Layer 3 of a small transformer language model trained on English Wikipedia (8 layers, counted from 0, width 96).
A neuron's activation on a vector x is GELU(weights . x + bias), where the dot is the dot product.

Input weights of the MLP neurons that the questions are about. A number n stands for (n - 128) times 0.0073.
n11 (bias -0.127): 113, 98, 139, 94, 104, 158, 159, 145, 134, 105, 104, 123, 116, 119, 165, 96, 146, 138, 121, 116, 141, 83, 144, 104, 101, 128, 124, 163, 149, 133, 172, 101, 117, 151, 143, 193, 165, 147, 89, 153, 124, 159, 148, 164, 152, 93, 150, 165, 110, 143, 142, 148, 156, 81, 155, 139, 99, 165, 104, 116, 133, 99, 112, 110, 100, 181, 113, 113, 110, 159, 113, 103, 150, 81, 100, 115, 133, 99, 149, 147, 130, 106, 156, 144, 150, 155, 161, 114, 110, 136, 151, 149, 140, 129, 145, 112
n13 (bias -0.039): 139, 146, 133, 122, 140, 158, 135, 140, 118, 112, 126, 125, 111, 145, 129, 122, 117, 137, 156, 131, 107, 148, 121, 105, 134, 156, 140, 125, 107, 130, 127, 144, 128, 107, 137, 110, 121, 143, 103, 137, 153, 127, 160, 132, 112, 126, 108, 164, 126, 99, 124, 123, 146, 163, 104, 111, 127, 136, 157, 165, 129, 123, 135, 133, 118, 99, 121, 121, 121, 104, 85, 109, 130, 155, 122, 111, 162, 124, 141, 131, 139, 112, 171, 102, 119, 96, 145, 125, 168, 115, 118, 150, 119, 183, 109, 129
n23 (bias -0.127): 120, 150, 122, 114, 113, 195, 148, 119, 113, 114, 120, 105, 157, 102, 136, 121, 154, 98, 95, 153, 111, 107, 122, 156, 120, 98, 164, 136, 131, 139, 124, 116, 135, 109, 148, 140, 127, 95, 148, 121, 133, 137, 113, 108, 150, 154, 109, 122, 122, 151, 130, 139, 109, 175, 99, 116, 143, 145, 108, 133, 136, 117, 104, 121, 118, 146, 124, 125, 126, 118, 157, 107, 180, 127, 148, 99, 147, 110, 98, 130, 148, 125, 92, 127, 143, 154, 159, 145, 151, 103, 103, 167, 145, 135, 112, 131
n32 (bias -0.250): 135, 109, 178, 143, 115, 79, 110, 107, 141, 151, 164, 91, 129, 122, 111, 134, 163, 117, 131, 107, 116, 83, 145, 146, 114, 135, 142, 144, 139, 123, 165, 116, 177, 104, 118, 113, 179, 150, 129, 115, 142, 134, 158, 101, 112, 182, 106, 110, 139, 99, 101, 63, 90, 142, 146, 163, 139, 148, 134, 147, 130, 142, 133, 165, 92, 98, 107, 160, 69, 135, 127, 94, 80, 96, 137, 151, 141, 131, 144, 104, 98, 83, 143, 152, 127, 132, 180, 101, 131, 133, 112, 99, 165, 132, 161, 125
n35 (bias -0.275): 169, 111, 103, 137, 136, 124, 124, 132, 135, 121, 127, 118, 121, 103, 143, 163, 142, 121, 136, 139, 118, 163, 122, 107, 132, 112, 151, 132, 96, 136, 140, 84, 122, 147, 126, 174, 104, 140, 136, 148, 102, 125, 104, 74, 110, 171, 136, 158, 142, 122, 143, 89, 161, 108, 141, 108, 144, 132, 111, 153, 158, 122, 147, 166, 138, 90, 133, 136, 112, 90, 140, 123, 143, 169, 143, 68, 93, 162, 140, 127, 149, 132, 164, 152, 119, 166, 120, 89, 108, 118, 139, 117, 169, 123, 93, 105
n43 (bias -0.170): 101, 133, 128, 121, 103, 132, 133, 143, 90, 124, 117, 144, 121, 155, 187, 166, 171, 121, 53, 132, 117, 103, 111, 135, 112, 162, 103, 122, 161, 166, 165, 145, 145, 136, 132, 133, 160, 125, 142, 118, 93, 172, 128, 133, 134, 86, 133, 100, 108, 99, 143, 122, 154, 113, 127, 107, 115, 140, 112, 146, 114, 109, 47, 103, 108, 140, 155, 129, 122, 100, 102, 117, 107, 148, 151, 116, 128, 138, 156, 152, 107, 130, 115, 190, 166, 114, 147, 139, 127, 114, 112, 148, 153, 142, 182, 118
n56 (bias -0.092): 84, 126, 154, 119, 110, 102, 123, 143, 133, 143, 139, 153, 126, 103, 144, 124, 132, 154, 146, 140, 137, 134, 133, 96, 152, 153, 102, 161, 177, 137, 120, 160, 151, 137, 134, 127, 154, 117, 121, 113, 138, 89, 145, 83, 123, 161, 143, 122, 129, 81, 151, 101, 120, 105, 116, 166, 171, 150, 125, 148, 185, 151, 152, 128, 142, 138, 126, 145, 124, 113, 150, 156, 132, 119, 150, 122, 137, 156, 182, 110, 141, 123, 135, 165, 145, 177, 133, 132, 150, 110, 121, 93, 141, 122, 137, 121
n80 (bias -0.175): 142, 119, 118, 121, 135, 170, 104, 176, 154, 99, 130, 189, 115, 133, 127, 167, 113, 122, 92, 123, 166, 95, 174, 114, 129, 142, 118, 122, 164, 162, 147, 144, 123, 107, 159, 147, 109, 120, 145, 139, 128, 124, 151, 120, 90, 137, 44, 133, 94, 127, 139, 86, 128, 129, 166, 123, 107, 133, 133, 101, 67, 133, 139, 160, 106, 126, 111, 141, 116, 123, 117, 127, 93, 114, 162, 139, 130, 119, 101, 111, 129, 131, 99, 153, 109, 123, 157, 127, 133, 76, 100, 163, 120, 155, 166, 107
n85 (bias -0.128): 112, 98, 168, 125, 135, 158, 141, 118, 129, 129, 91, 120, 124, 112, 160, 131, 106, 143, 107, 162, 147, 129, 106, 162, 97, 115, 149, 125, 174, 150, 129, 139, 117, 113, 152, 146, 161, 159, 127, 106, 139, 102, 97, 126, 160, 111, 113, 101, 169, 110, 126, 143, 123, 157, 156, 131, 143, 117, 95, 122, 131, 89, 146, 138, 159, 152, 130, 131, 104, 123, 139, 129, 107, 135, 70, 115, 146, 107, 107, 128, 144, 147, 134, 159, 118, 152, 122, 120, 128, 97, 127, 176, 126, 115, 160, 88
n151 (bias -0.132): 117, 133, 110, 159, 147, 115, 103, 122, 108, 92, 162, 158, 139, 128, 183, 127, 125, 141, 101, 155, 120, 165, 157, 94, 116, 92, 87, 98, 144, 136, 174, 120, 103, 171, 96, 136, 144, 143, 95, 103, 154, 152, 123, 141, 146, 144, 135, 118, 132, 139, 137, 123, 123, 150, 151, 115, 155, 134, 165, 115, 168, 116, 181, 129, 148, 134, 137, 150, 119, 142, 126, 124, 127, 153, 116, 104, 144, 154, 78, 90, 145, 134, 131, 105, 112, 126, 140, 148, 97, 64, 122, 153, 146, 124, 159, 109
n153 (bias -0.037): 138, 123, 131, 114, 109, 118, 117, 114, 117, 119, 124, 120, 120, 126, 155, 160, 133, 117, 125, 131, 167, 154, 148, 144, 117, 144, 157, 101, 159, 145, 147, 81, 96, 132, 132, 163, 88, 100, 107, 160, 118, 113, 132, 134, 98, 172, 131, 112, 106, 154, 135, 106, 125, 141, 123, 112, 106, 156, 117, 108, 100, 159, 165, 101, 101, 110, 92, 126, 121, 112, 154, 90, 138, 129, 99, 99, 139, 119, 124, 153, 126, 137, 117, 139, 115, 160, 145, 96, 148, 142, 148, 121, 127, 114, 117, 130
n158 (bias -0.092): 133, 159, 119, 146, 180, 138, 130, 140, 117, 111, 78, 118, 117, 120, 97, 172, 157, 127, 138, 127, 136, 116, 146, 142, 113, 128, 107, 111, 105, 125, 154, 136, 131, 107, 162, 145, 157, 151, 78, 123, 144, 142, 162, 155, 107, 100, 135, 114, 119, 133, 130, 106, 159, 143, 108, 95, 149, 119, 108, 140, 98, 97, 127, 131, 160, 110, 135, 137, 162, 134, 125, 124, 111, 110, 155, 150, 65, 106, 125, 165, 142, 123, 127, 148, 151, 168, 123, 130, 143, 146, 148, 170, 101, 129, 130, 146
n169 (bias -0.185): 148, 107, 132, 136, 146, 71, 155, 93, 169, 156, 97, 100, 185, 147, 140, 150, 119, 116, 167, 95, 111, 120, 147, 119, 152, 109, 118, 131, 104, 104, 114, 99, 98, 111, 113, 151, 116, 124, 125, 144, 138, 131, 155, 142, 105, 163, 113, 135, 154, 108, 129, 162, 147, 100, 133, 116, 169, 135, 167, 143, 131, 113, 109, 161, 113, 129, 110, 138, 121, 138, 121, 115, 149, 163, 114, 126, 113, 123, 121, 100, 161, 120, 127, 151, 96, 144, 108, 59, 94, 144, 107, 141, 155, 122, 144, 129
n200 (bias -0.207): 113, 119, 126, 139, 128, 95, 129, 148, 151, 103, 136, 120, 92, 181, 124, 157, 157, 102, 129, 146, 118, 131, 143, 111, 122, 117, 145, 154, 120, 128, 134, 119, 149, 131, 108, 164, 125, 169, 165, 108, 153, 131, 154, 131, 144, 157, 101, 132, 135, 151, 132, 161, 164, 144, 84, 105, 150, 129, 111, 134, 68, 118, 126, 122, 101, 127, 166, 111, 132, 129, 146, 116, 140, 121, 101, 100, 118, 156, 109, 143, 69, 99, 134, 113, 156, 144, 162, 141, 171, 115, 103, 105, 103, 128, 143, 112
n235 (bias -0.177): 131, 104, 101, 139, 145, 57, 96, 109, 89, 91, 126, 143, 123, 155, 129, 159, 168, 172, 142, 150, 123, 186, 140, 111, 137, 128, 107, 172, 144, 95, 159, 112, 112, 86, 97, 145, 106, 113, 98, 138, 110, 95, 71, 135, 120, 133, 141, 160, 112, 112, 150, 154, 131, 153, 107, 86, 153, 171, 121, 196, 76, 147, 152, 134, 108, 144, 128, 151, 165, 124, 125, 102, 125, 141, 118, 128, 98, 205, 167, 147, 125, 116, 151, 130, 135, 126, 130, 126, 172, 122, 135, 152, 124, 159, 93, 90
n257 (bias -0.148): 146, 130, 138, 101, 119, 145, 105, 148, 121, 116, 95, 150, 123, 115, 137, 139, 123, 146, 135, 167, 129, 132, 104, 101, 113, 164, 102, 135, 143, 139, 176, 113, 130, 131, 115, 113, 128, 130, 159, 116, 121, 168, 141, 136, 117, 130, 129, 157, 92, 119, 117, 144, 84, 119, 124, 102, 106, 155, 136, 108, 148, 144, 134, 145, 177, 140, 112, 136, 134, 46, 74, 122, 123, 187, 57, 161, 152, 137, 166, 148, 96, 112, 131, 154, 89, 117, 129, 118, 194, 78, 167, 149, 125, 119, 131, 124
n258 (bias -0.206): 187, 112, 101, 109, 129, 144, 92, 152, 123, 130, 133, 79, 157, 128, 144, 95, 138, 155, 121, 152, 142, 181, 173, 157, 136, 161, 130, 145, 140, 147, 127, 104, 72, 143, 119, 127, 146, 120, 120, 150, 107, 159, 103, 164, 180, 101, 152, 105, 119, 135, 101, 121, 123, 115, 115, 137, 138, 74, 113, 68, 122, 109, 148, 185, 119, 105, 96, 128, 158, 133, 142, 151, 171, 119, 140, 98, 87, 139, 107, 157, 120, 129, 111, 92, 68, 99, 122, 99, 99, 106, 114, 159, 130, 135, 172, 142
n271 (bias -0.214): 110, 140, 170, 135, 147, 115, 140, 130, 127, 124, 167, 170, 138, 95, 145, 164, 130, 97, 94, 131, 126, 131, 103, 52, 113, 146, 132, 135, 97, 158, 125, 135, 131, 126, 114, 142, 126, 146, 130, 210, 134, 169, 162, 93, 159, 178, 158, 148, 113, 127, 105, 91, 117, 112, 125, 128, 140, 124, 99, 148, 119, 149, 137, 121, 106, 128, 143, 157, 158, 76, 93, 134, 112, 177, 168, 121, 123, 123, 160, 116, 75, 180, 137, 124, 105, 130, 99, 143, 86, 88, 120, 94, 119, 150, 137, 127
n310 (bias -0.087): 125, 120, 103, 118, 115, 103, 112, 163, 121, 124, 126, 200, 149, 154, 128, 138, 114, 139, 148, 125, 135, 101, 90, 136, 127, 122, 96, 153, 118, 174, 162, 135, 122, 150, 131, 132, 136, 152, 145, 121, 119, 140, 133, 137, 108, 107, 127, 170, 118, 106, 130, 152, 107, 112, 110, 164, 146, 111, 142, 175, 118, 108, 122, 142, 140, 116, 143, 97, 116, 144, 132, 128, 113, 109, 91, 150, 121, 99, 153, 133, 119, 127, 130, 184, 119, 89, 106, 104, 129, 123, 100, 180, 119, 89, 150, 94
n314 (bias -0.248): 66, 181, 179, 139, 85, 134, 73, 173, 79, 99, 169, 127, 116, 173, 89, 144, 138, 180, 193, 135, 123, 178, 127, 65, 109, 117, 37, 171, 151, 208, 149, 119, 152, 180, 123, 168, 192, 160, 141, 123, 81, 170, 146, 143, 93, 92, 137, 165, 68, 96, 55, 207, 96, 125, 105, 100, 150, 153, 121, 142, 214, 82, 153, 138, 149, 38, 86, 74, 145, 98, 48, 140, 90, 177, 31, 166, 169, 88, 148, 128, 163, 151, 170, 164, 42, 188, 163, 140, 248, 56, 102, 204, 114, 120, 234, 101

Each question shows a token from some text and the vector x that enters the MLP there. A number n stands for (n - 128) times 0.031.

" B": 114, 137, 79, 148, 127, 132, 158, 48, 144, 138, 113, 133, 106, 108, 107, 124, 101, 86, 131, 181, 142, 133, 101, 120, 200, 108, 136, 195, 111, 153, 138, 137, 95, 91, 94, 121, 114, 135, 130, 132, 97, 169, 111, 142, 98, 106, 151, 133, 78, 114, 137, 141, 120, 85, 124, 116, 134, 138, 87, 110, 118, 164, 162, 131, 150, 130, 136, 36, 128, 162, 135, 119, 157, 122, 124, 121, 176, 116, 102, 83, 182, 115, 129, 167, 140, 108, 136, 143, 150, 184, 109, 149, 147, 146, 123, 132
The neuron with the highest activation: n310

" Ca": 148, 145, 88, 180, 159, 124, 186, 81, 120, 184, 100, 109, 64, 112, 97, 140, 100, 105, 146, 166, 162, 152, 128, 104, 143, 96, 153, 171, 132, 156, 107, 115, 118, 106, 118, 150, 81, 143, 165, 140, 93, 165, 106, 140, 116, 103, 134, 130, 61, 114, 177, 133, 118, 112, 128, 133, 131, 134, 117, 126, 104, 143, 119, 157, 129, 111, 160, 84, 122, 149, 102, 101, 132, 113, 182, 90, 181, 101, 118, 111, 166, 118, 108, 118, 124, 109, 110, 132, 145, 135, 123, 140, 179, 106, 109, 170
Which two neurons fire most, strongest first? n35, n23

"ore": 118, 147, 108, 186, 145, 167, 137, 145, 114, 150, 120, 118, 84, 103, 124, 122, 88, 114, 118, 151, 194, 135, 140, 119, 141, 80, 202, 124, 101, 125, 135, 140, 144, 152, 83, 86, 87, 131, 189, 100, 104, 148, 153, 147, 147, 121, 105, 104, 44, 106, 196, 135, 115, 130, 138, 122, 103, 187, 91, 118, 137, 141, 148, 137, 123, 148, 113, 90, 147, 136, 145, 127, 103, 96, 117, 116, 137, 93, 126, 121, 153, 107, 98, 117, 128, 93, 134, 154, 143, 133, 87, 149, 125, 134, 150, 154
The neuron with the highest activation: n80

"ing": 139, 120, 150, 175, 108, 113, 188, 130, 114, 133, 100, 132, 112, 126, 95, 137, 118, 101, 118, 173, 162, 107, 106, 94, 188, 114, 157, 143, 78, 116, 148, 128, 157, 100, 65, 56, 124, 154, 196, 90, 131, 155, 131, 114, 127, 102, 148, 136, 82, 91, 167, 144, 93, 93, 148, 109, 136, 158, 102, 97, 123, 156, 143, 119, 150, 141, 122, 105, 138, 148, 140, 136, 127, 98, 136, 117, 162, 113, 135, 77, 143, 124, 131, 116, 156, 94, 149, 159, 112, 168, 112, 126, 132, 150, 149, 152
The neuron with the highest activation: n32

"is": 124, 132, 83, 124, 154, 135, 190, 125, 109, 134, 125, 134, 87, 123, 127, 127, 61, 92, 108, 169, 175, 126, 124, 116, 161, 115, 151, 153, 110, 136, 142, 154, 126, 110, 117, 105, 97, 123, 177, 94, 103, 160, 182, 128, 139, 61, 142, 104, 98, 131, 180, 128, 96, 128, 140, 156, 106, 162, 101, 114, 109, 140, 158, 146, 120, 159, 124, 92, 145, 168, 165, 105, 127, 125, 131, 124, 156, 75, 119, 104, 131, 94, 106, 149, 133, 96, 132, 177, 135, 187, 110, 160, 115, 107, 78, 114
Which three neurons fire most, strongest first? n310, n23, n80

" then": 86, 130, 117, 158, 159, 134, 182, 132, 108, 158, 74, 104, 75, 106, 125, 131, 125, 114, 180, 182, 164, 143, 99, 75, 149, 104, 135, 155, 132, 108, 127, 136, 108, 90, 65, 102, 145, 160, 175, 132, 137, 142, 120, 116, 134, 141, 168, 172, 93, 116, 121, 160, 104, 109, 132, 130, 103, 170, 109, 104, 115, 145, 125, 111, 127, 130, 112, 130, 122, 113, 116, 156, 141, 110, 127, 122, 148, 115, 102, 103, 180, 96, 130, 178, 143, 87, 137, 139, 136, 166, 115, 87, 146, 113, 114, 138
The most active neuron and its activation: n257, at about 1.4

" app": 131, 148, 134, 133, 115, 134, 158, 102, 83, 138, 94, 119, 102, 134, 94, 176, 129, 41, 131, 168, 136, 157, 111, 109, 219, 107, 130, 157, 105, 106, 127, 116, 111, 115, 61, 89, 137, 147, 142, 142, 116, 143, 91, 103, 121, 123, 144, 147, 111, 125, 148, 149, 111, 101, 143, 169, 132, 177, 94, 120, 142, 147, 126, 115, 93, 143, 121, 138, 128, 132, 88, 114, 119, 119, 181, 147, 147, 80, 134, 69, 177, 134, 131, 147, 128, 114, 166, 147, 117, 167, 153, 94, 127, 113, 134, 195
The most active neuron and its activation: n271, at about 1.2

"\"": 111, 142, 110, 186, 110, 122, 132, 137, 101, 165, 128, 136, 79, 150, 121, 125, 106, 94, 130, 182, 140, 125, 91, 125, 126, 122, 159, 153, 97, 125, 155, 123, 133, 164, 104, 109, 147, 130, 205, 124, 111, 145, 143, 89, 119, 88, 131, 111, 62, 89, 131, 160, 74, 117, 140, 122, 147, 143, 107, 122, 132, 130, 129, 123, 121, 156, 148, 91, 164, 114, 129, 136, 142, 96, 146, 127, 176, 71, 122, 94, 167, 138, 143, 121, 127, 73, 134, 169, 116, 165, 139, 139, 126, 129, 99, 153
The neuron with the highest activation: n314

"-": 144, 150, 132, 162, 137, 106, 161, 84, 110, 162, 133, 116, 64, 117, 127, 128, 96, 66, 103, 164, 200, 139, 122, 127, 117, 108, 119, 145, 146, 124, 135, 152, 105, 118, 110, 144, 110, 147, 161, 94, 130, 117, 127, 122, 144, 102, 175, 142, 107, 102, 135, 154, 90, 121, 110, 110, 112, 150, 122, 117, 142, 152, 196, 135, 145, 144, 105, 154, 102, 152, 126, 131, 127, 114, 118, 144, 161, 98, 99, 65, 156, 143, 111, 130, 142, 105, 99, 174, 127, 134, 118, 127, 103, 113, 118, 150
The most active neuron and its activation: n151, at about 1.5

" much": 120, 147, 155, 163, 130, 137, 165, 122, 152, 151, 120, 91, 64, 152, 112, 130, 142, 95, 146, 158, 152, 132, 107, 81, 155, 97, 166, 159, 120, 102, 118, 118, 91, 101, 85, 116, 115, 139, 205, 128, 116, 144, 91, 98, 142, 104, 165, 133, 94, 136, 139, 115, 128, 100, 142, 115, 130, 147, 125, 103, 91, 129, 157, 148, 109, 118, 126, 149, 136, 141, 138, 168, 141, 128, 181, 100, 171, 119, 120, 101, 155, 117, 127, 156, 160, 79, 131, 103, 119, 96, 95, 130, 126, 98, 173, 131
The neuron with the highest activation: n200

" us": 117, 118, 137, 161, 122, 139, 185, 123, 131, 135, 102, 128, 100, 136, 102, 137, 126, 121, 161, 157, 155, 136, 106, 78, 213, 96, 149, 143, 91, 117, 134, 106, 156, 124, 126, 116, 106, 114, 195, 115, 126, 128, 118, 101, 138, 119, 170, 105, 85, 114, 153, 124, 96, 77, 143, 147, 113, 165, 98, 104, 95, 168, 136, 135, 132, 159, 101, 131, 147, 165, 123, 125, 139, 109, 153, 140, 129, 90, 138, 32, 132, 118, 127, 151, 103, 107, 162, 151, 151, 171, 140, 131, 117, 101, 124, 159
The neuron with the highest activation: n56

"ated": 122, 139, 155, 158, 134, 119, 100, 126, 108, 163, 119, 114, 103, 135, 110, 153, 101, 138, 111, 173, 195, 135, 127, 119, 175, 81, 156, 154, 123, 118, 106, 118, 143, 96, 60, 110, 128, 146, 210, 127, 102, 138, 91, 143, 133, 103, 123, 120, 64, 88, 173, 127, 104, 105, 136, 129, 84, 133, 126, 114, 115, 148, 152, 156, 130, 143, 135, 100, 136, 126, 150, 124, 119, 116, 137, 125, 175, 88, 157, 85, 146, 132, 124, 118, 147, 96, 115, 138, 100, 155, 156, 110, 128, 112, 150, 175
The neuron with the highest activation: n257

" was": 124, 167, 103, 129, 137, 127, 132, 135, 125, 163, 76, 124, 66, 132, 116, 134, 106, 97, 147, 137, 155, 135, 122, 97, 156, 91, 168, 154, 134, 118, 107, 132, 108, 103, 58, 146, 117, 115, 216, 119, 142, 126, 116, 127, 111, 106, 164, 152, 117, 114, 127, 154, 95, 73, 139, 130, 114, 141, 128, 116, 112, 141, 159, 129, 126, 118, 105, 155, 147, 145, 160, 154, 161, 128, 167, 101, 151, 93, 97, 72, 164, 120, 133, 157, 124, 103, 118, 142, 95, 137, 126, 126, 132, 130, 124, 170
The most active neuron and its activation: n169, at about 1.1

"l": 130, 181, 85, 97, 131, 122, 129, 129, 66, 143, 135, 125, 108, 115, 120, 120, 82, 64, 145, 175, 151, 150, 132, 112, 233, 130, 125, 98, 121, 135, 144, 113, 72, 154, 91, 94, 76, 142, 144, 111, 118, 153, 137, 139, 167, 106, 140, 67, 92, 107, 178, 132, 126, 139, 145, 143, 106, 159, 117, 121, 108, 129, 130, 128, 144, 152, 140, 65, 175, 127, 123, 130, 162, 86, 154, 114, 136, 98, 109, 96, 151, 100, 114, 133, 148, 116, 156, 152, 133, 206, 75, 155, 170, 156, 113, 139
Which three neurons fire most, strongest first? n23, n258, n153

" hon": 121, 124, 138, 130, 150, 127, 194, 79, 128, 161, 119, 110, 84, 135, 81, 136, 99, 103, 137, 152, 146, 137, 115, 78, 172, 123, 180, 170, 68, 131, 97, 124, 95, 113, 67, 158, 109, 150, 129, 123, 96, 129, 100, 152, 141, 113, 135, 110, 124, 98, 175, 145, 96, 119, 122, 144, 139, 159, 90, 106, 126, 157, 125, 150, 85, 131, 132, 140, 121, 132, 143, 123, 145, 119, 183, 136, 205, 136, 142, 71, 182, 108, 124, 145, 141, 101, 122, 147, 116, 139, 161, 159, 127, 109, 112, 151
The most active neuron and its activation: n169, at about 1.3

" during": 144, 158, 104, 171, 136, 106, 123, 86, 135, 151, 89, 106, 66, 105, 82, 111, 96, 105, 119, 159, 190, 118, 109, 101, 149, 112, 157, 185, 111, 151, 114, 119, 141, 139, 71, 140, 102, 138, 176, 126, 92, 119, 104, 142, 146, 110, 170, 125, 115, 101, 124, 152, 90, 122, 139, 114, 104, 147, 124, 104, 130, 120, 152, 111, 112, 168, 109, 140, 161, 97, 148, 129, 141, 109, 118, 125, 154, 109, 136, 97, 164, 146, 159, 159, 147, 100, 119, 143, 135, 151, 154, 133, 125, 130, 121, 168
Which two neurons fire most, strongest first? n257, n235

"ished": 93, 144, 166, 154, 130, 130, 121, 137, 128, 138, 113, 116, 93, 130, 107, 137, 126, 78, 137, 172, 195, 128, 134, 107, 139, 106, 164, 138, 125, 121, 113, 117, 147, 105, 88, 69, 107, 150, 202, 128, 125, 150, 105, 144, 108, 110, 118, 125, 86, 95, 182, 119, 90, 120, 137, 110, 76, 118, 114, 98, 107, 136, 151, 130, 138, 148, 138, 89, 124, 140, 138, 139, 129, 136, 155, 114, 185, 73, 174, 78, 159, 130, 129, 113, 143, 107, 130, 161, 113, 182, 137, 133, 119, 123, 107, 170
The neuron with the highest activation: n80

" June": 155, 155, 124, 151, 126, 154, 129, 76, 90, 133, 88, 114, 127, 131, 17, 98, 83, 151, 140, 174, 143, 137, 106, 102, 159, 99, 152, 158, 103, 142, 137, 113, 116, 132, 81, 135, 147, 121, 179, 148, 109, 132, 148, 113, 104, 96, 179, 120, 64, 110, 132, 141, 142, 127, 111, 102, 113, 114, 117, 120, 121, 175, 150, 125, 118, 140, 126, 118, 142, 96, 119, 152, 125, 123, 159, 101, 186, 73, 142, 103, 196, 144, 139, 155, 132, 94, 156, 155, 133, 173, 108, 124, 120, 113, 145, 135
The neuron with the highest activation: n314

"a": 90, 131, 55, 150, 133, 106, 192, 115, 124, 137, 104, 127, 88, 127, 89, 140, 91, 82, 126, 195, 133, 148, 128, 128, 148, 117, 176, 145, 118, 123, 151, 148, 115, 107, 91, 105, 90, 154, 197, 138, 131, 163, 137, 133, 137, 100, 138, 108, 87, 145, 188, 119, 113, 138, 133, 135, 112, 164, 111, 123, 104, 156, 132, 132, 129, 141, 129, 66, 149, 165, 133, 144, 153, 97, 128, 84, 137, 91, 114, 126, 178, 73, 100, 127, 124, 140, 126, 153, 129, 161, 75, 130, 160, 130, 79, 157
The neuron with the highest activation: n23

" moved": 123, 136, 149, 159, 135, 144, 152, 141, 115, 148, 76, 132, 122, 145, 89, 161, 107, 117, 138, 134, 169, 147, 96, 69, 144, 75, 137, 146, 99, 117, 116, 124, 120, 116, 58, 129, 143, 183, 184, 129, 119, 132, 118, 142, 125, 105, 161, 153, 82, 99, 158, 129, 86, 96, 149, 146, 90, 150, 98, 124, 122, 132, 156, 125, 137, 145, 113, 119, 102, 134, 130, 141, 137, 104, 134, 102, 161, 151, 114, 57, 171, 113, 114, 128, 175, 82, 126, 140, 146, 155, 131, 129, 127, 131, 127, 157
The most active neuron and its activation: n310, at about 0.4

" in": 148, 130, 103, 181, 131, 106, 142, 112, 132, 119, 102, 112, 87, 102, 90, 137, 80, 104, 89, 172, 182, 125, 119, 118, 177, 126, 153, 182, 105, 158, 118, 124, 106, 128, 84, 164, 113, 173, 210, 125, 111, 123, 121, 132, 134, 112, 174, 124, 113, 107, 141, 141, 98, 113, 139, 107, 124, 159, 103, 126, 142, 107, 176, 134, 132, 135, 120, 141, 125, 105, 139, 126, 125, 115, 122, 118, 162, 137, 125, 60, 155, 130, 133, 152, 144, 88, 115, 106, 124, 123, 116, 164, 132, 126, 100, 130
The neuron with the highest activation: n35

",": 118, 136, 144, 156, 132, 126, 134, 142, 137, 135, 114, 121, 51, 124, 119, 117, 95, 112, 112, 163, 189, 137, 109, 114, 144, 119, 134, 159, 137, 126, 127, 145, 106, 124, 99, 133, 148, 151, 200, 114, 116, 102, 111, 126, 121, 109, 165, 128, 93, 105, 111, 162, 74, 112, 138, 115, 126, 133, 85, 120, 152, 131, 175, 165, 123, 119, 133, 105, 123, 121, 141, 130, 106, 123, 138, 113, 150, 88, 118, 80, 169, 129, 129, 155, 141, 143, 104, 167, 127, 122, 105, 158, 129, 112, 121, 135
The most active neuron and its activation: n314, at about 5.1

" several": 130, 151, 124, 161, 148, 117, 156, 96, 122, 146, 141, 78, 69, 120, 114, 124, 127, 109, 112, 157, 181, 139, 125, 103, 175, 87, 167, 159, 123, 94, 131, 122, 117, 119, 95, 121, 76, 143, 208, 106, 118, 159, 105, 130, 144, 96, 179, 119, 111, 81, 128, 145, 102, 122, 130, 106, 85, 118, 135, 110, 120, 127, 127, 113, 127, 122, 132, 107, 117, 127, 127, 143, 131, 114, 150, 147, 158, 113, 147, 95, 154, 116, 147, 160, 175, 78, 94, 151, 146, 132, 152, 113, 137, 138, 153, 140
The neuron with the highest activation: n43

" still": 87, 148, 153, 158, 148, 135, 161, 142, 113, 165, 82, 103, 97, 118, 92, 119, 116, 102, 176, 186, 177, 138, 106, 100, 185, 99, 135, 180, 114, 115, 132, 103, 133, 130, 122, 107, 128, 107, 215, 120, 150, 131, 107, 106, 91, 124, 156, 141, 94, 109, 127, 128, 113, 101, 143, 125, 115, 143, 114, 90, 104, 118, 133, 128, 114, 115, 133, 145, 145, 161, 118, 153, 140, 119, 148, 103, 147, 102, 129, 62, 156, 103, 136, 172, 132, 104, 141, 113, 135, 150, 132, 111, 123, 115, 113, 152
Which three neurons fire most, strongest first? n56, n169, n314

"ather": 106, 136, 115, 139, 117, 122, 203, 113, 90, 140, 108, 133, 107, 131, 86, 145, 92, 120, 137, 127, 157, 123, 101, 92, 144, 106, 173, 179, 79, 120, 130, 132, 125, 155, 100, 91, 140, 115, 193, 110, 138, 189, 121, 132, 124, 125, 171, 132, 88, 84, 128, 159, 84, 133, 131, 114, 98, 152, 94, 93, 125, 180, 153, 111, 116, 128, 119, 127, 151, 149, 120, 122, 135, 150, 167, 158, 175, 112, 141, 92, 132, 97, 97, 140, 152, 129, 132, 144, 83, 110, 114, 130, 130, 131, 146, 140
The neuron with the highest activation: n271

"i": 117, 158, 88, 144, 135, 111, 146, 105, 112, 136, 132, 155, 98, 128, 106, 123, 99, 103, 113, 197, 152, 132, 124, 136, 219, 117, 206, 134, 134, 122, 140, 166, 104, 101, 78, 100, 109, 153, 169, 119, 114, 160, 156, 159, 145, 85, 123, 142, 97, 115, 184, 130, 81, 136, 134, 129, 79, 158, 100, 104, 94, 147, 122, 158, 130, 130, 125, 82, 121, 160, 147, 125, 129, 127, 129, 112, 140, 63, 137, 80, 157, 109, 120, 136, 91, 98, 137, 184, 125, 128, 96, 153, 139, 134, 96, 150
Which three neurons fire most, strongest first? n80, n23, n310

" scholars": 88, 141, 115, 138, 132, 122, 189, 130, 94, 165, 143, 139, 78, 139, 122, 123, 115, 94, 138, 159, 156, 133, 132, 75, 138, 121, 153, 158, 115, 110, 112, 155, 113, 150, 86, 101, 120, 137, 172, 122, 91, 152, 126, 128, 128, 118, 146, 117, 111, 97, 193, 132, 72, 120, 117, 139, 115, 142, 81, 123, 135, 115, 152, 153, 111, 140, 107, 120, 131, 148, 137, 154, 150, 136, 176, 142, 135, 24, 113, 74, 171, 78, 149, 141, 145, 114, 136, 181, 127, 133, 138, 125, 101, 131, 108, 151
The neuron with the highest activation: n56

" D": 137, 146, 105, 176, 122, 114, 198, 59, 117, 190, 121, 152, 65, 112, 131, 115, 118, 68, 130, 161, 159, 160, 123, 130, 199, 100, 162, 133, 130, 127, 128, 122, 94, 133, 110, 101, 104, 149, 144, 95, 113, 134, 126, 149, 130, 119, 151, 120, 103, 105, 146, 154, 117, 102, 130, 127, 99, 146, 85, 113, 91, 182, 163, 122, 133, 127, 123, 65, 138, 145, 118, 95, 165, 102, 166, 142, 181, 121, 88, 66, 149, 113, 138, 143, 132, 112, 119, 141, 141, 155, 108, 130, 156, 146, 119, 156
The neuron with the highest activation: n153